Layer 5 of a small transformer language model trained on English Wikipedia (17 layers, counted from 0, width 128).
Take only the direct path to the model's output, skipping the later layers: a vector added to the residual stream pushes a token's score in proportion to its dot product with that token's output vector.

Output vectors of the tokens that the questions are about. A number n stands for (n - 500) times 0.004.
"sl": 558 402 519 438 606 464 462 521 337 474 549 476 581 539 552 616 507 471 493 555 569 368 495 383 555 563 636 365 463 498 512 550 522 554 664 514 467 419 415 490 532 404 503 391 611 362 441 498 462 468 548 536 459 375 498 400 518 500 311 484 469 640 468 521 479 584 450 618 547 257 433 516 593 584 556 461 510 539 521 424 547 439 533 558 490 594 552 163 500 561 440 559 521 431 463 370 644 316 566 623 622 259 617 622 595 342 609 347 419 606 520 494 618 565 504 416 441 481 532 449 489 567 593 608 612 561 463 389
"iti": 475 613 590 338 642 449 553 512 331 480 538 661 500 676 553 488 388 450 547 585 496 492 397 538 526 539 573 509 632 399 608 674 585 615 495 397 504 469 453 566 462 405 646 520 504 266 522 413 523 422 596 420 363 532 420 568 487 587 510 543 529 467 464 482 538 585 408 409 516 377 477 464 588 536 512 523 379 493 482 544 476 512 463 285 603 533 507 180 576 414 450 510 468 515 443 382 684 397 579 516 598 441 509 536 620 554 513 427 546 518 564 451 368 578 515 445 539 521 628 559 560 609 519 620 606 541 506 377
"ual": 443 364 515 336 615 462 495 381 351 419 557 712 656 698 627 429 747 427 508 573 493 529 441 476 430 722 536 699 524 503 449 576 559 391 572 435 396 640 411 442 624 241 575 473 462 605 493 604 591 428 409 308 527 467 578 491 458 459 569 500 658 527 376 406 490 497 345 643 613 443 707 547 420 496 363 445 433 491 536 559 348 479 473 560 394 580 461 136 415 529 477 592 436 510 364 272 601 426 460 504 610 355 486 628 576 589 646 481 331 559 471 712 484 623 542 350 444 440 511 414 552 637 516 509 712 509 413 385
"ield": 489 474 464 424 648 387 532 461 296 439 489 693 590 655 459 726 792 519 604 578 486 520 395 515 444 634 375 469 541 521 452 680 484 524 516 341 655 377 285 479 405 466 593 447 502 395 489 394 695 400 584 354 475 550 548 453 419 507 529 428 519 618 504 454 580 630 359 567 644 429 359 373 441 439 536 682 471 517 619 502 557 407 460 388 588 413 364 28 536 602 600 554 467 481 427 192 605 567 554 524 597 455 653 597 649 538 394 390 524 772 500 483 409 546 360 371 502 420 568 441 441 591 481 556 730 457 496 358
"get": 434 408 428 432 491 316 524 407 338 411 456 551 579 503 428 604 519 509 545 682 463 425 434 520 612 725 361 446 563 500 493 575 570 580 520 487 542 295 385 584 432 407 625 469 479 342 339 353 456 428 583 382 442 508 360 399 522 451 486 623 460 716 519 236 486 599 391 498 594 360 597 500 613 414 449 534 360 506 454 562 403 413 453 373 631 553 488 116 575 570 648 657 470 537 438 254 591 436 570 569 582 446 566 551 612 518 533 394 543 556 404 572 487 469 465 419 474 337 538 422 528 532 410 518 661 442 503 304
"ging": 454 584 396 247 621 475 457 399 320 584 661 513 482 409 453 524 606 453 477 591 455 355 475 507 545 666 350 518 533 583 555 490 540 486 600 446 474 407 513 583 484 312 697 539 452 303 416 243 567 399 550 413 506 398 693 579 518 407 427 572 574 676 420 416 750 523 424 495 364 312 601 528 428 436 620 378 339 552 461 666 482 465 451 343 696 556 494 86 507 539 500 518 493 513 457 244 615 419 494 553 596 447 435 696 523 519 547 477 525 603 505 644 502 539 511 346 434 347 578 315 579 476 361 515 727 560 444 395
"ald": 433 463 464 405 704 394 439 625 279 644 521 664 500 508 470 525 659 390 409 616 508 377 633 626 451 493 592 517 522 580 603 679 604 391 590 441 514 513 391 447 438 462 533 391 569 453 460 572 442 516 544 322 360 370 637 505 509 471 472 674 445 570 466 576 516 543 257 429 570 474 432 502 500 553 575 415 365 496 561 449 492 551 554 477 591 509 361 88 512 336 519 491 481 566 437 319 530 380 560 532 629 461 611 695 659 393 517 587 400 581 569 530 537 559 435 408 408 503 368 395 596 492 484 445 683 527 395 370

Each question shows what one neuron of this layer's MLP adds at an activation of 1. A number n stands for (n - 500) times 0.0019.

n312: 495 504 516 521 487 508 504 542 536 559 579 500 506 596 528 542 484 483 516 508 477 500 527 538 524 453 463 478 529 468 501 459 506 492 502 444 466 508 504 537 546 520 492 462 495 486 517 516 536 538 497 544 482 463 485 489 449 463 516 499 503 401 505 539 496 467 518 482 499 548 469 498 519 533 516 498 526 523 523 469 517 480 507 477 516 467 515 490 522 531 522 437 448 540 530 497 474 510 547 528 535 470 492 528 534 507 499 502 491 491 498 499 488 477 513 508 490 520 549 469 518 525 523 534 494 504 503 487
Which of these tokens does it push up most? "iti"

n109: 406 512 521 433 480 548 571 609 476 451 522 454 468 603 537 445 539 586 522 407 543 509 597 471 503 582 466 448 491 447 504 476 591 425 536 429 422 421 514 527 574 477 574 462 444 468 555 390 481 364 502 493 571 418 465 482 400 542 524 429 452 450 419 591 434 381 461 483 523 433 548 514 528 507 467 445 519 493 505 409 495 375 485 517 414 632 446 575 529 468 437 563 577 444 396 587 441 525 528 582 474 481 471 449 480 521 529 568 531 546 475 468 458 399 542 531 565 512 584 454 530 497 523 614 548 556 436 495
Pushed down most: "ald"

n440: 546 485 486 519 463 508 491 462 459 499 465 443 394 500 445 563 448 456 523 447 497 400 515 545 470 510 542 513 504 539 541 442 479 429 516 459 566 476 526 507 531 494 459 568 541 423 455 552 496 384 526 592 567 579 471 467 494 562 489 521 462 503 506 562 555 396 464 461 539 527 566 523 479 499 505 521 541 507 552 439 479 470 539 559 467 479 535 452 472 504 533 529 499 520 536 546 485 527 493 440 590 542 537 463 517 452 481 476 536 379 439 577 430 462 437 452 511 407 468 531 567 522 613 506 517 422 483 450
Which of these tokens does it push up most? "get"

n216: 493 556 447 566 560 517 524 526 487 465 508 538 486 492 468 482 500 479 524 476 554 498 457 534 494 533 509 536 467 505 549 503 512 549 475 442 564 444 529 542 482 520 479 459 472 488 564 572 538 503 540 531 465 494 490 506 471 517 470 497 400 559 473 542 464 424 495 501 528 512 517 497 511 403 468 502 531 484 586 509 538 484 509 555 510 434 491 517 547 569 458 525 540 500 484 515 514 519 474 414 482 466 467 577 520 482 455 476 465 474 478 473 527 420 475 546 444 497 508 516 459 531 524 539 511 558 532 498
Which of these tokens does it push up most? "ield"

n405: 494 506 489 484 508 499 499 499 497 486 482 478 501 492 516 533 488 500 495 493 518 495 514 498 498 509 467 508 474 501 502 467 497 495 500 505 505 513 520 507 514 478 518 495 489 509 486 506 480 504 477 506 500 500 500 507 516 490 505 484 488 496 521 512 514 520 486 504 486 489 522 495 477 527 502 486 498 489 493 525 500 513 512 483 510 504 517 526 477 498 506 501 494 508 511 482 516 493 486 499 496 473 498 494 515 491 488 489 514 505 522 483 524 517 508 483 487 505 489 500 493 503 508 479 505 506 491 477
Which three tokens does it push up most, strongest first? "ging", "sl", "ual"

n282: 441 575 495 457 469 499 539 539 498 446 494 550 503 547 513 518 464 482 470 556 523 553 504 489 546 508 549 551 462 530 485 502 537 553 448 501 444 502 493 476 477 422 509 495 498 483 477 526 483 491 528 497 546 572 507 535 488 485 536 542 471 507 528 498 529 498 516 517 488 508 471 486 506 518 498 530 463 512 529 420 442 485 457 466 519 485 563 520 530 567 478 443 524 533 499 472 513 531 558 507 490 506 504 484 476 487 501 542 462 475 500 520 509 470 493 492 509 449 511 509 491 506 522 557 488 484 450 510
Which of these tokens does it push up most? "iti"

n53: 473 485 499 477 469 549 505 523 498 525 500 473 458 491 490 522 503 558 533 459 547 477 547 477 442 515 547 446 487 464 473 518 456 474 488 502 498 593 532 465 425 492 438 463 435 500 455 473 515 455 568 491 530 569 541 512 474 497 474 437 570 532 466 481 484 451 512 432 478 551 542 486 530 468 529 460 501 444 517 563 496 436 548 537 503 392 437 503 409 508 476 384 536 514 517 462 526 445 477 511 461 574 493 454 500 515 390 529 553 480 534 477 534 477 555 487 464 530 493 476 483 599 477 539 481 536 444 460
Pushed down most: "get"

n460: 460 493 525 558 533 527 465 566 549 436 443 470 542 537 535 508 478 459 516 599 470 522 590 465 445 595 523 479 424 486 402 512 504 415 547 501 534 419 478 527 534 513 530 468 516 616 507 470 522 535 505 504 499 453 477 492 461 563 544 503 507 571 482 556 518 508 430 483 592 464 633 561 530 432 534 442 499 516 496 461 543 522 525 451 471 473 500 573 483 511 596 526 516 511 512 450 495 513 534 462 509 477 564 480 479 549 497 476 546 476 568 392 545 497 460 530 602 471 469 533 514 510 518 489 482 545 466 562
Which of these tokens does it push up most? "get"

n192: 478 552 500 611 517 488 551 369 584 546 596 509 488 335 298 633 481 454 643 541 586 497 583 699 703 707 565 649 475 521 696 483 388 506 358 609 596 324 440 476 429 460 597 299 368 595 585 525 281 396 421 506 521 582 422 488 622 648 526 631 537 816 441 539 488 420 447 526 457 450 461 395 533 509 369 480 560 524 572 482 565 514 736 526 548 663 687 470 564 414 473 676 485 542 347 590 535 385 500 552 351 573 503 426 480 405 474 666 284 447 433 497 491 374 408 538 491 570 440 386 466 481 524 482 535 631 423 599
Which of these tokens does it push up most? "get"

n430: 476 516 508 480 530 525 541 503 477 464 395 501 552 444 573 477 468 461 488 519 526 500 503 457 492 435 503 484 485 422 548 460 517 508 474 481 488 495 491 514 512 472 500 516 550 475 481 519 506 468 512 535 487 473 539 484 500 494 501 546 491 463 535 447 527 568 498 575 521 574 549 545 536 522 478 397 439 506 466 476 486 528 507 452 559 458 555 441 573 490 528 534 467 465 545 472 483 524 462 558 455 504 500 486 421 490 534 499 486 443 516 507 477 592 512 528 509 524 438 477 568 512 473 490 504 556 516 465
Pushed down most: "ield"